Layer 11 of a small transformer language model trained on English Wikipedia (15 layers, counted from 0, width 64).
Take only the direct path to the model's output, skipping the later layers: a vector added to the residual stream pushes a token's score in proportion to its dot product with that token's output vector.

Output vectors of the tokens that the questions are about. A number n stands for n times 0.037.
" from": 5 -24 3 -21 2 -13 1 -14 2 17 -2 -12 17 -5 -13 3 9 6 4 -15 0 10 -1 -15 -2 6 1 -11 -21 -2 -3 -12 11 -13 -2 16 3 34 0 9 2 -2 15 -26 -10 -4 20 -8 -14 -4 -1 9 -10 9 27 -28 14 20 8 17 6 1 -1 -9
" length:": -21 29 -21 -11 1 10 -7 -22 25 -17 -21 -7 -24 19 10 -36 -10 26 -24 20 22 3 -71 18 -26 -34 11 33 0 9 21 -5 -24 73 -33 -17 17 12 -22 -18 -9 -42 -4 -15 -15 47 -3 59 22 17 16 -18 21 8 2 21 23 -4 12 -7 -39 29 30 -2
"ewhere": -9 -3 -40 4 35 10 1 -66 -2 -3 -22 -52 -37 -25 32 -23 -39 -22 2 -2 -10 5 -9 17 -20 -29 -10 12 5 11 32 -4 -1 5 -14 -18 -13 -9 -24 17 34 -63 57 -27 6 60 -34 63 2 -11 0 3 1 -58 -19 52 52 32 -7 19 -34 74 -31 27
"SR": 5 1 -2 -32 7 -15 8 -3 24 -18 -3 4 -4 -1 13 -13 -5 -35 3 14 0 9 -18 -8 4 8 20 8 24 18 30 -10 7 17 3 -24 8 22 9 -16 -11 -29 27 7 -18 13 -6 6 -1 9 -13 -17 -8 -24 -35 11 22 10 1 -11 -6 0 29 -23
" him.": 11 -9 2 -43 -38 20 -12 -16 10 -33 -20 -7 7 -4 2 2 -20 -8 -2 -52 -10 27 -39 12 -9 6 10 20 27 6 21 -38 -16 31 -3 -8 10 -3 -16 -6 6 -14 0 4 -12 44 -14 47 4 -5 -3 -1 17 -25 -7 27 47 21 1 14 -22 78 -5 1
" Succeeded": 25 24 -35 -14 12 32 -2 -19 -13 -8 -30 -9 -18 -1 29 -34 -17 -9 -8 11 -39 32 -9 22 -40 1 14 23 18 11 37 -11 -11 23 5 18 -30 13 -17 -1 -13 -24 30 23 -47 51 -35 20 11 -36 13 -28 -21 -37 -19 43 -8 22 -20 26 -13 32 -14 -35
"ople": 12 32 -30 -41 42 42 22 -38 28 6 -3 -35 -30 10 42 -26 -15 -11 -34 -35 1 -15 -19 23 -6 1 18 10 7 12 -20 -14 5 5 7 -18 15 3 -17 7 17 -53 7 8 18 53 -24 26 -35 -7 -41 13 27 -28 -39 28 49 -3 12 -3 -26 30 -13 25
"ortun": 26 29 -4 -44 -5 42 -10 -12 30 -8 -7 -2 -28 20 14 -4 -5 -41 -34 1 4 -15 -2 -28 1 -43 22 9 13 19 47 -24 -38 21 -25 -39 18 1 -4 14 65 -46 15 -39 -10 13 -28 23 -5 -6 -43 -35 7 5 -16 36 16 5 20 -5 -11 46 -13 3
" zone:": 34 67 -17 -43 20 -22 22 -65 25 35 -30 5 -39 -2 24 2 -12 2 -24 5 20 23 -50 -5 -25 -6 30 25 10 15 11 -45 3 39 -1 -26 14 14 2 -13 21 -47 17 -23 -20 63 7 14 -2 15 10 -25 24 -36 -44 16 47 -2 -22 -11 -30 38 33 -25
"order:": 35 41 -12 23 -16 2 36 -62 -8 10 -25 -6 -66 -22 50 -10 27 -10 -36 2 25 32 -29 18 15 -23 19 8 1 37 0 26 -2 56 -5 -17 -11 -2 23 27 47 -24 18 6 5 55 -15 36 22 -14 -11 -32 17 -6 -15 35 53 -8 -11 21 -21 17 14 -2
" active:": 31 53 -53 -8 18 5 -2 -42 46 -8 -36 -15 -26 -13 43 -65 17 16 -5 -14 -16 18 -29 48 -38 -33 -13 25 12 18 -1 -53 4 47 20 -4 1 14 -5 6 26 -59 -6 -39 -28 18 -29 15 -9 36 -29 -36 -9 -38 -8 44 45 -26 -24 27 -55 29 -11 2
"istan": 8 19 -2 -17 1 16 35 -42 20 -41 -13 -22 -14 -38 -1 -23 -16 -37 -11 -5 26 -4 3 -23 -13 15 20 2 12 8 9 -9 -3 24 -32 -11 -12 0 17 7 7 -44 4 -2 -9 6 -19 16 9 -6 30 -44 14 13 -18 24 -10 -14 13 -11 -5 33 19 34
" 1969": 19 -10 -6 -25 3 6 10 -26 15 -10 -12 2 -6 -4 7 -27 -13 -22 -6 7 -15 24 -8 11 3 23 12 2 9 7 11 -6 16 19 4 3 8 5 -1 -8 22 -1 -9 6 0 1 -12 13 -1 -10 3 -16 32 23 -3 33 -12 -26 15 -9 -7 8 -5 -5
"'t": -21 7 16 0 -9 -6 -40 -1 -5 -32 -14 10 -23 -30 -11 -14 -40 -43 -26 -42 -33 15 -17 28 -28 2 -4 22 2 4 -25 -38 -21 46 15 -21 7 1 -4 -24 12 -54 36 -23 -21 24 -9 50 38 -22 -43 -37 36 -22 -13 48 17 -8 0 41 -30 15 -31 0
"a)": -16 32 -2 -5 -5 18 27 -48 -5 -18 -15 -12 -23 -11 1 17 -13 -22 -7 -36 -35 47 -26 10 -6 1 16 7 37 8 39 15 -21 -5 -14 -12 3 -18 -2 12 -18 -48 -3 -7 1 43 -12 -3 5 39 -4 -29 27 -5 19 19 -8 -3 8 -11 -4 8 -14 -6
"Species": 5 11 -3 3 9 5 -31 -11 7 -16 -14 16 -27 -23 5 4 -17 -46 -23 6 11 35 -31 24 -13 19 12 14 17 23 28 27 -3 94 -11 -55 11 -12 -6 -30 14 -49 12 7 -22 51 -23 34 46 28 9 -37 28 -35 17 26 20 1 14 -5 -48 -11 8 3
"er.": 17 10 7 -36 -4 14 -11 -17 14 -25 -3 1 -15 5 10 11 -15 -4 -8 -46 -7 -21 -49 -9 -21 -9 21 0 26 6 -1 -1 23 -9 -2 -21 -23 32 -13 -1 15 -34 13 2 12 2 11 38 -33 14 3 -20 -7 -1 -9 -11 18 -17 -27 28 -11 63 -34 -22
"UCN": 2 -6 -5 -53 41 23 6 -52 24 7 -2 -8 -40 -59 16 1 27 -11 -42 0 -22 36 -8 30 -15 -13 11 19 21 32 53 -71 35 49 15 -4 -27 28 12 16 23 -53 20 1 -26 84 13 24 -7 8 -33 -25 6 -30 -26 4 12 -44 12 1 -20 35 11 -28
"ince": 28 11 -21 -7 -33 -2 -4 29 22 -45 -6 -10 0 -26 31 -19 33 -22 -33 -15 -27 -1 7 22 3 19 6 4 4 17 -3 -15 -3 -1 -18 -9 -14 -1 -12 -11 30 -34 2 8 -6 26 -17 26 16 -10 8 -14 12 -25 -32 41 -6 25 -1 8 -19 42 21 21
"dam": 30 4 -21 -15 -9 15 15 -28 6 18 -8 -8 -18 8 27 2 12 -18 -19 -15 -27 46 0 10 -12 -51 16 12 21 7 21 -34 11 19 -6 -22 -10 -4 16 17 37 -45 -39 -2 -3 21 -22 28 1 -3 -2 -10 7 -33 -62 38 17 32 18 19 -6 39 3 16
"]": -5 25 -10 -17 -12 42 -7 -28 -16 -22 -14 -2 -28 -7 12 -28 28 -38 -18 16 -13 -7 -15 35 5 -17 8 8 10 0 -36 -24 -20 16 5 -22 11 4 9 21 4 -65 15 4 -23 40 -19 -5 -5 27 -29 -20 26 -14 8 13 14 1 27 -5 10 9 15 -1
"ures.": -20 -7 -15 -25 -22 30 17 -14 8 -40 -13 -6 -8 4 23 6 -23 -13 -4 -4 -16 22 -57 -19 -23 8 19 7 30 12 14 0 13 18 9 -1 -9 -9 4 -28 6 -28 22 13 -29 54 28 10 -24 11 11 0 -3 -20 -21 69 59 -31 -10 22 -36 60 -60 8
"pecially": -15 23 -35 -37 7 -2 17 -31 31 -33 -30 -39 -39 -31 20 -49 -18 -55 -37 -10 -41 47 -6 44 -23 -19 -3 22 13 13 44 -12 -4 32 8 -37 19 -31 -24 -3 46 -53 8 -20 -25 78 -24 8 19 7 -51 -26 8 -32 -20 81 18 -21 15 41 -22 27 14 -2
"incip": 5 31 -15 -5 -2 5 -11 7 22 -26 -11 -5 5 5 61 -24 9 -25 -33 -12 -11 17 4 -7 -15 2 19 2 8 18 -15 -19 0 7 -12 -3 -19 -4 -4 7 29 -37 -29 -15 -8 42 2 21 9 -8 14 -11 48 -24 -17 47 33 5 3 -17 -26 30 1 4
"utch": 26 17 -10 -12 7 30 -10 5 18 -28 -2 8 -47 -25 19 -18 -14 -26 7 -10 1 22 -7 -27 -20 -19 10 2 18 24 10 15 -5 3 -14 -23 -15 8 0 19 29 -38 2 28 -35 5 3 52 14 1 29 -6 17 8 -10 -1 22 -12 23 -16 -10 19 6 -10
"ist.": 4 38 6 -25 -23 14 17 4 28 -51 -8 6 -18 -17 -3 -36 6 2 6 -32 18 11 -16 5 -56 16 34 20 35 10 -18 -31 -3 1 -6 -12 -5 25 -2 -18 3 -46 12 5 -11 41 8 21 4 -2 27 -5 9 -7 8 14 -5 -14 14 18 -3 51 -10 -13
" needed": -13 -15 -18 -33 13 5 1 -31 -7 13 -16 -10 -15 -7 8 1 14 -3 -16 33 -11 7 29 -5 -27 -24 31 4 0 2 22 -32 -1 1 -6 -9 -9 1 -4 7 -2 -46 11 9 -19 28 -6 -4 -7 13 -14 -15 14 -21 20 13 13 -14 29 14 -10 16 -30 -6
" them,": -8 -7 0 -43 -25 -3 -24 -27 4 -42 -19 -13 -2 -3 -3 8 -35 -6 -22 -46 7 -20 -18 1 5 4 7 8 4 9 5 -15 -17 31 -6 -26 31 -11 4 -4 22 -11 15 -3 -20 43 -1 30 -15 -8 -1 -1 18 -17 -16 17 19 -12 -3 -3 -17 65 0 18
"ci": 0 43 14 -39 5 -13 12 -36 2 -12 -4 -5 -29 -22 -1 -17 25 24 -17 -2 19 27 -14 17 -2 -21 4 4 -1 11 9 -5 -26 22 -3 -22 6 0 6 -19 -3 -32 -12 -14 -10 43 -6 47 -6 5 15 -6 1 1 1 56 -7 20 23 38 -6 -11 -15 4
"ropoda": 36 53 -4 -45 20 -14 -16 -28 27 -38 -13 -7 -43 -36 33 11 -16 -18 5 24 -22 19 2 -4 -5 -22 18 23 28 20 22 -3 12 41 -22 7 21 -6 -17 -39 5 -40 -33 -3 -15 71 1 34 -20 6 -4 -30 29 -23 -63 30 21 -38 -33 12 -50 12 11 0

Each question shows what one neuron of this layer's MLP adds at an activation of 1. A number n stands for n times 0.0062.

n127: 7 28 9 -18 -10 -7 11 24 18 32 -20 34 15 1 -20 -24 16 2 -6 22 7 -6 -21 -6 14 9 -1 8 0 -31 -4 -10 -14 -1 -28 -27 11 -7 18 26 6 1 -33 -9 20 -2 -11 52 9 32 -6 9 2 14 14 11 12 0 5 2 35 -7 -18 12
Which of these tokens does it push down most? " Succeeded"

n13: -21 -32 24 14 17 -8 14 -6 -22 -6 55 6 -34 15 -48 19 -11 18 -41 -43 21 6 -7 -18 -4 -12 25 14 -2 -33 11 16 -9 -6 1 12 29 21 8 2 -20 8 34 -3 21 -13 22 -26 -12 -11 -6 -6 -2 -14 -31 17 1 20 30 -10 9 -14 27 -15
Which of these tokens does it push down most? " active:"

n35: 25 -54 -19 -28 15 3 7 -15 21 10 8 13 -19 -21 9 -9 -4 4 3 11 -16 23 -1 -4 27 -4 7 10 14 -21 -22 3 10 6 -29 -16 -13 -19 -5 13 16 17 13 2 13 -16 -15 -34 19 -7 16 19 -7 7 14 -3 13 3 6 8 12 8 -13 -29
Which of these tokens does it push up most? " 1969"

n43: 9 21 -34 45 12 -24 -1 24 1 0 8 -11 -37 5 14 8 22 -8 -26 3 -8 -44 -17 -18 13 -35 15 14 -6 27 2 2 -10 -9 26 -2 -13 11 29 -12 16 25 -7 8 28 43 -12 45 34 -18 21 -27 -30 -5 3 12 -16 13 -25 -44 11 -11 -25 15
Which of these tokens does it push up most? "order:"

n110: -12 46 6 -20 -21 20 2 32 -6 8 -10 19 -26 14 -32 -30 15 -7 -10 -36 19 1 23 -15 -40 -11 45 21 5 40 -17 2 2 -13 36 -27 23 -9 -15 48 13 -17 -15 48 9 -3 -2 -18 35 -3 36 19 -18 17 -6 6 10 23 10 11 12 26 16 12
Which of these tokens does it push down most? "ropoda"

n106: -2 -25 31 -43 6 -10 22 -22 13 18 7 30 8 -17 -1 -12 19 -10 13 -5 -18 3 -25 25 11 2 15 18 -30 5 -3 -16 49 28 3 8 1 -1 9 13 -24 7 20 -23 -24 10 29 20 9 -41 -16 31 30 21 35 -1 16 2 25 -8 -6 42 0 -22
Which of these tokens does it push up most? "UCN"

n62: 14 -13 13 -34 -17 10 16 18 -24 -6 15 -16 -11 -1 37 -5 -9 -2 -12 11 1 -3 5 -14 -20 16 -36 1 1 -8 25 16 13 -24 9 25 2 -13 22 12 2 -26 -14 27 9 26 14 10 -13 -18 6 -23 4 -18 -15 32 43 10 -10 21 1 -3 -5 14
Which two tokens does it push up most, strongest first? "ures.", "ewhere"

n58: 7 5 -4 1 5 13 -20 10 -14 -6 36 7 16 -20 -3 -11 -6 -16 5 30 28 14 -8 -12 -22 -33 -25 -20 -6 19 -10 -8 -3 -31 -2 26 -15 -2 7 32 0 0 10 9 -36 -23 -11 25 11 19 -10 20 -5 -16 -5 29 -5 -4 14 -17 23 -18 12 -7
Which of these tokens does it push up most? "utch"

n61: 12 6 -27 7 -1 5 -10 -35 -4 -2 12 7 6 -8 -26 -2 15 12 -6 0 40 12 0 -17 -46 23 11 -14 4 35 13 -3 4 -3 -4 -14 11 -1 28 -24 18 16 -14 26 -5 -25 -23 -10 17 -39 -16 35 3 -17 11 -49 -10 32 11 30 -19 -19 1 -25
Which of these tokens does it push up most? " from"

n34: -8 -8 -8 -4 5 4 2 -3 -22 10 -9 0 11 -20 32 -11 -2 18 11 34 -30 12 -1 -8 -25 -36 -27 10 -10 -1 20 3 -4 -15 2 -27 28 29 -1 1 5 -31 22 6 -3 -22 -25 7 20 13 -26 17 -30 -5 -11 15 -11 27 -8 -15 19 29 28 -20
Which of these tokens does it push up most? "ewhere"

n51: 53 -37 -13 -6 3 3 36 13 -5 0 29 -18 25 -33 19 13 3 0 -11 -11 -5 -1 14 -14 -5 27 -3 45 -7 -14 34 -28 -14 -21 27 -14 -7 -26 -11 7 19 -13 15 -32 -30 -10 -12 7 -1 11 17 23 -14 -21 -20 -14 8 -18 22 -15 -16 -18 4 -10
Which of these tokens does it push down most? " length:"

n116: 13 4 -7 29 -10 -15 -39 -9 18 24 10 13 37 1 10 22 -7 11 20 -26 -10 -8 -20 -15 -20 -3 25 -5 -28 27 37 -2 14 0 40 -26 -17 -10 29 -30 -18 -15 -22 4 2 -13 10 -18 -6 -10 -7 -4 -28 -7 0 25 -25 2 -11 24 -23 -8 -7 24
Which of these tokens does it push down most? "]"

n1: -1 -21 28 -25 8 29 22 30 8 -4 11 3 25 -2 10 -10 -17 7 -1 4 21 22 25 16 -6 -19 -28 18 -18 30 -2 -35 -13 -4 4 -15 -2 6 -3 9 -23 5 20 -35 4 11 19 13 -15 5 24 10 -5 16 16 -36 3 26 -1 30 -24 -1 5 -15
Which of these tokens does it push up most? " from"

n119: -25 23 -11 10 3 -14 9 -7 -5 15 -46 -7 2 13 2 4 -4 -1 17 31 17 -1 -23 2 48 1 14 -7 12 33 24 29 -13 -5 -5 -10 29 21 -5 1 -7 -3 -12 -7 24 -12 -4 -9 -23 -13 -9 -3 8 -8 -39 -24 -12 -1 -15 2 39 -16 -18 -13
Which of these tokens does it push up most? "SR"

n78: -10 8 -14 10 2 -17 -2 1 13 0 20 9 -31 17 -36 -15 -1 -17 -28 -34 3 -8 1 4 11 -5 -21 22 -8 2 -20 14 15 22 19 0 18 20 -25 -15 -34 -1 14 20 -32 -12 -3 9 19 5 -6 -43 7 11 33 0 13 -2 -32 1 9 17 -19 9
Which two tokens does it push up most, strongest first? "'t", "Species"

n111: 1 -5 24 -2 4 -24 -12 -21 4 -10 10 22 -10 -22 -18 -25 32 20 -12 34 -26 22 -3 -16 -8 -17 -19 -25 -18 -14 0 13 -20 -16 15 -19 2 7 -21 -10 -36 -14 -17 21 -28 23 -5 5 -4 -25 -11 -5 6 4 12 18 -8 -7 5 16 -25 -37 -21 22
Which of these tokens does it push up most? "ci"

n28: -12 -5 -23 7 -8 -6 -40 9 15 16 -33 -15 38 -15 -7 13 0 15 -27 -23 -4 4 18 8 9 -13 -2 9 -33 31 -3 -19 -11 23 4 2 12 19 3 -12 23 -16 22 -11 12 12 0 7 -20 -23 -35 -17 -15 15 42 2 -7 31 8 -25 39 10 -14 15
Which of these tokens does it push down most? "ropoda"

n99: -19 43 19 -4 0 0 -52 26 6 -37 -44 -10 1 -10 -40 15 -11 -5 -13 -3 41 -44 -9 -5 22 19 -24 14 4 15 8 4 -12 12 -36 -6 3 -31 -31 31 -35 -6 -4 -10 -12 -5 2 -11 -6 12 3 20 -16 32 -25 20 13 -2 -21 -30 -8 39 17 10
Which of these tokens does it push up most? " them,"

n15: -8 32 3 -13 14 4 8 -32 -5 11 -10 -40 6 17 2 -27 -4 -5 -10 31 -12 -4 -22 -48 17 -6 6 19 3 -21 -33 -22 9 10 -18 15 -2 3 -7 -25 8 -27 -3 -12 4 35 -9 6 -1 9 -2 -7 18 15 -14 5 33 49 -19 22 -30 1 26 -6
Which of these tokens does it push up most? " zone:"

n12: 9 3 -7 25 42 -24 -30 20 21 -4 43 20 24 -13 -18 -18 -28 -15 7 -20 9 16 -9 33 8 -2 -1 -13 3 -6 -11 -23 18 -9 -7 10 -20 8 -11 -14 9 0 -16 -21 6 -12 -1 -29 -27 -3 -26 -9 -16 -1 -19 21 5 -2 -4 -5 -31 -12 -3 22
Which two tokens does it push up most, strongest first? " active:", "'t"

n44: -20 -19 10 -20 40 -2 16 20 18 37 12 0 8 35 -28 -2 -9 11 2 19 -2 -4 -13 3 8 51 28 -1 -20 16 -36 -4 11 41 -22 -11 -1 40 -4 -12 -26 8 1 -14 -11 -20 8 2 -4 -12 14 18 26 -1 11 -23 25 6 -8 -8 39 -11 0 5
Which of these tokens does it push down most? "pecially"

n87: 18 45 -12 -14 -8 -11 -1 13 45 -2 11 -16 11 4 -22 -2 5 -21 -9 16 -41 13 -15 32 3 21 -17 -31 9 -54 5 1 23 -11 8 -7 13 28 40 10 17 9 -14 10 -14 30 -3 -17 21 -2 -17 16 5 14 -24 10 41 -17 4 -29 1 6 -1 -2
Which of these tokens does it push up most? "pecially"

n54: 7 9 6 -38 5 16 5 -34 14 -15 8 17 13 -1 11 0 34 19 43 -35 -12 -8 3 -9 8 -5 -2 1 2 -15 22 -8 39 -35 5 2 -35 -3 33 12 2 -36 15 18 -17 -3 6 42 -56 -1 3 -13 -12 4 -7 9 -9 21 4 -11 10 46 -11 -25
Which of these tokens does it push up most? "er."

n120: -25 18 -13 -9 -23 -15 33 -10 4 -15 3 -5 -26 25 22 -9 -20 -8 10 -9 11 10 -18 -2 17 -5 26 9 11 -20 -12 8 16 -32 6 11 15 -3 -8 2 -4 -29 23 4 -1 2 11 4 10 -3 -4 -23 -10 -20 -39 1 -22 -12 -4 -15 -17 -16 10 22
Which of these tokens does it push down most? " from"

n92: 8 13 -4 -1 32 11 -11 11 1 -11 2 -21 1 11 -5 1 -17 11 -2 6 21 -6 -61 -13 2 41 20 31 -9 -6 -4 19 -31 -15 -2 -2 21 -4 -35 -13 0 18 -35 -14 -18 18 24 1 19 2 -20 -10 -11 5 -15 31 -24 -2 -22 7 -16 -22 0 -3
Which two tokens does it push up most, strongest first? " length:", "ropoda"

n66: 2 -15 17 -18 13 -2 -4 14 4 -8 14 17 0 2 10 -14 20 3 37 15 -20 -27 -15 24 -44 -6 0 9 -30 14 -14 -21 -31 11 5 -11 37 -25 -42 2 -16 -15 -10 7 -1 7 27 -3 -50 -11 -12 31 -6 46 26 -25 1 4 32 16 4 6 0 -19
Which of these tokens does it push down most? "order:"

n88: 5 11 -11 -36 -5 13 11 10 37 -14 -18 17 -24 -6 7 8 10 5 -27 4 -20 16 3 7 11 -18 15 31 11 2 1 -1 -1 19 -16 5 0 -13 5 12 -4 23 33 -23 32 9 25 9 13 -38 3 -28 17 4 -26 -34 4 -10 -1 -14 14 -14 9 -7
Which of these tokens does it push up most? "UCN"

n122: -16 -1 26 5 -4 -4 0 -11 7 -48 -34 20 3 1 3 3 -30 -4 -4 -8 4 -2 -10 -28 17 -13 14 9 46 2 -14 12 -30 -23 -14 15 33 31 10 3 -22 3 3 21 -12 -38 18 -2 11 10 -27 19 -12 16 23 0 -27 37 14 3 -21 -5 7 25
Which of these tokens does it push down most? "UCN"

n23: 16 18 -15 22 -27 -20 16 23 26 -1 -5 -30 -23 24 7 -2 7 -12 15 -19 2 33 4 30 7 -19 -24 17 23 27 -12 -29 -35 -36 32 23 -4 13 1 -8 -6 1 -28 32 -11 3 -9 -13 -13 14 -19 0 -47 -29 -9 -1 16 10 9 -36 -10 -15 24 37
Which of these tokens does it push up most? " active:"

n79: 15 13 -7 34 29 8 20 -12 7 -6 -61 7 18 1 -26 -3 5 2 6 -27 -12 -26 32 -19 -12 19 31 26 14 -12 -22 16 16 -17 -27 6 0 -22 16 2 -26 -10 22 3 11 -20 -7 21 30 7 -5 -3 18 4 2 12 18 -1 16 -26 -5 21 39 15
Which of these tokens does it push up most? "istan"

n48: 1 -11 -2 -13 -3 -31 -2 26 28 -3 15 -33 -14 -1 -8 -44 -10 12 39 -17 -2 14 -19 2 -12 -11 -18 -55 12 -25 -40 23 -21 -9 14 -8 40 0 -19 26 -3 3 -3 7 -24 0 -8 -9 -10 16 -15 -34 -22 21 -12 -7 6 16 21 -25 -13 -9 10 -2
Which of these tokens does it push down most? "UCN"

n22: -5 7 -13 3 -26 -2 12 -30 -20 14 6 -16 3 -20 -16 43 -20 -12 24 1 8 9 -13 -10 2 16 10 4 30 69 20 -3 -13 -11 16 4 16 1 -25 9 -16 17 -5 10 33 -5 -38 -4 8 50 -4 -24 -7 -14 25 27 1 3 -26 8 29 -22 -5 3
Which two tokens does it push up most, strongest first? "a)", "Species"

n52: 12 -2 -11 10 -25 13 -2 11 -6 7 5 -6 18 8 -13 -4 -6 16 20 -21 -8 -2 24 1 -14 -16 -31 18 -12 45 22 -15 12 6 2 18 -1 -13 -12 14 -2 -72 -24 -14 11 -11 -10 -26 -13 -1 -11 0 -36 -5 -6 15 5 -1 9 -1 5 5 14 1
Which two tokens does it push up most, strongest first? " active:", "dam"

n77: -11 -4 -3 19 -1 -15 19 22 19 5 -6 -8 -31 0 3 3 12 -12 20 -35 -6 -17 10 12 -29 -3 -17 -33 28 -6 14 -19 -22 17 -15 8 0 12 20 2 -14 15 -7 1 -14 -24 -28 -2 2 -1 28 3 -7 -53 -30 -5 2 1 -5 -26 -68 13 31 3
Which of these tokens does it push up most? " active:"

n40: -17 29 -2 22 -9 -2 43 65 22 12 30 -19 3 1 -9 3 25 -10 14 8 -11 -6 -11 -11 -4 1 2 -32 5 34 18 -12 12 4 32 8 -5 -24 -20 -27 36 -33 -13 1 -7 -12 23 -25 -9 -25 -17 -11 14 -19 -3 33 -4 -9 -12 2 -14 -15 6 -1
Which of these tokens does it push down most? " them,"

n7: -4 -27 -8 1 51 -10 14 -16 19 8 -53 -45 13 2 -17 -24 36 12 13 -19 3 -10 24 2 4 11 5 -11 -10 29 19 6 -9 -10 -30 7 -9 25 15 8 -1 4 11 19 1 5 -41 23 -13 15 16 -9 -8 -22 15 -12 12 11 1 0 -25 2 36 5
Which of these tokens does it push down most? "'t"

n6: 4 2 -31 1 -9 -10 13 -18 -4 -4 -6 -9 11 11 -4 -7 35 0 -19 1 -16 -32 -2 -15 27 -9 -12 -31 0 -7 7 37 -21 2 -24 16 23 -7 3 24 40 38 1 14 14 7 -15 2 32 -8 -36 2 3 -24 -15 20 5 2 1 14 -10 -4 56 -44
Which of these tokens does it push down most? "ist."

n50: -5 -44 21 -4 7 6 16 -8 -8 5 12 9 -22 -29 23 -35 16 2 11 29 1 17 23 -13 -23 -18 -10 -24 -41 12 -12 -1 0 12 -22 11 10 -19 -6 -5 -33 -59 -4 14 -14 20 -16 -39 -36 6 -25 4 1 -23 14 10 -7 18 -13 19 -15 -13 -7 -2
Which of these tokens does it push up most? " needed"

n86: -6 -21 -10 8 1 -15 -26 -18 -18 -1 -18 46 27 -19 7 5 9 -8 20 -5 -12 -1 -5 -10 6 16 20 -4 -8 18 2 -7 8 1 3 -30 7 16 3 22 -17 -32 2 21 -10 -32 -2 -13 28 3 -5 13 4 -17 24 11 -41 19 -2 -10 -38 -17 12 23
Which of these tokens does it push up most? "Species"

n4: -3 4 -24 -5 41 -3 -27 -22 -9 -21 1 1 13 9 1 20 6 0 -1 24 -21 -32 12 5 42 -21 -5 -15 15 -31 -24 1 14 -3 -40 7 15 -19 -4 28 -8 -40 0 -22 -8 9 -3 -24 -5 2 -19 -37 -11 -15 -9 26 -5 8 2 -8 14 13 -4 29
Which of these tokens does it push down most? "ist."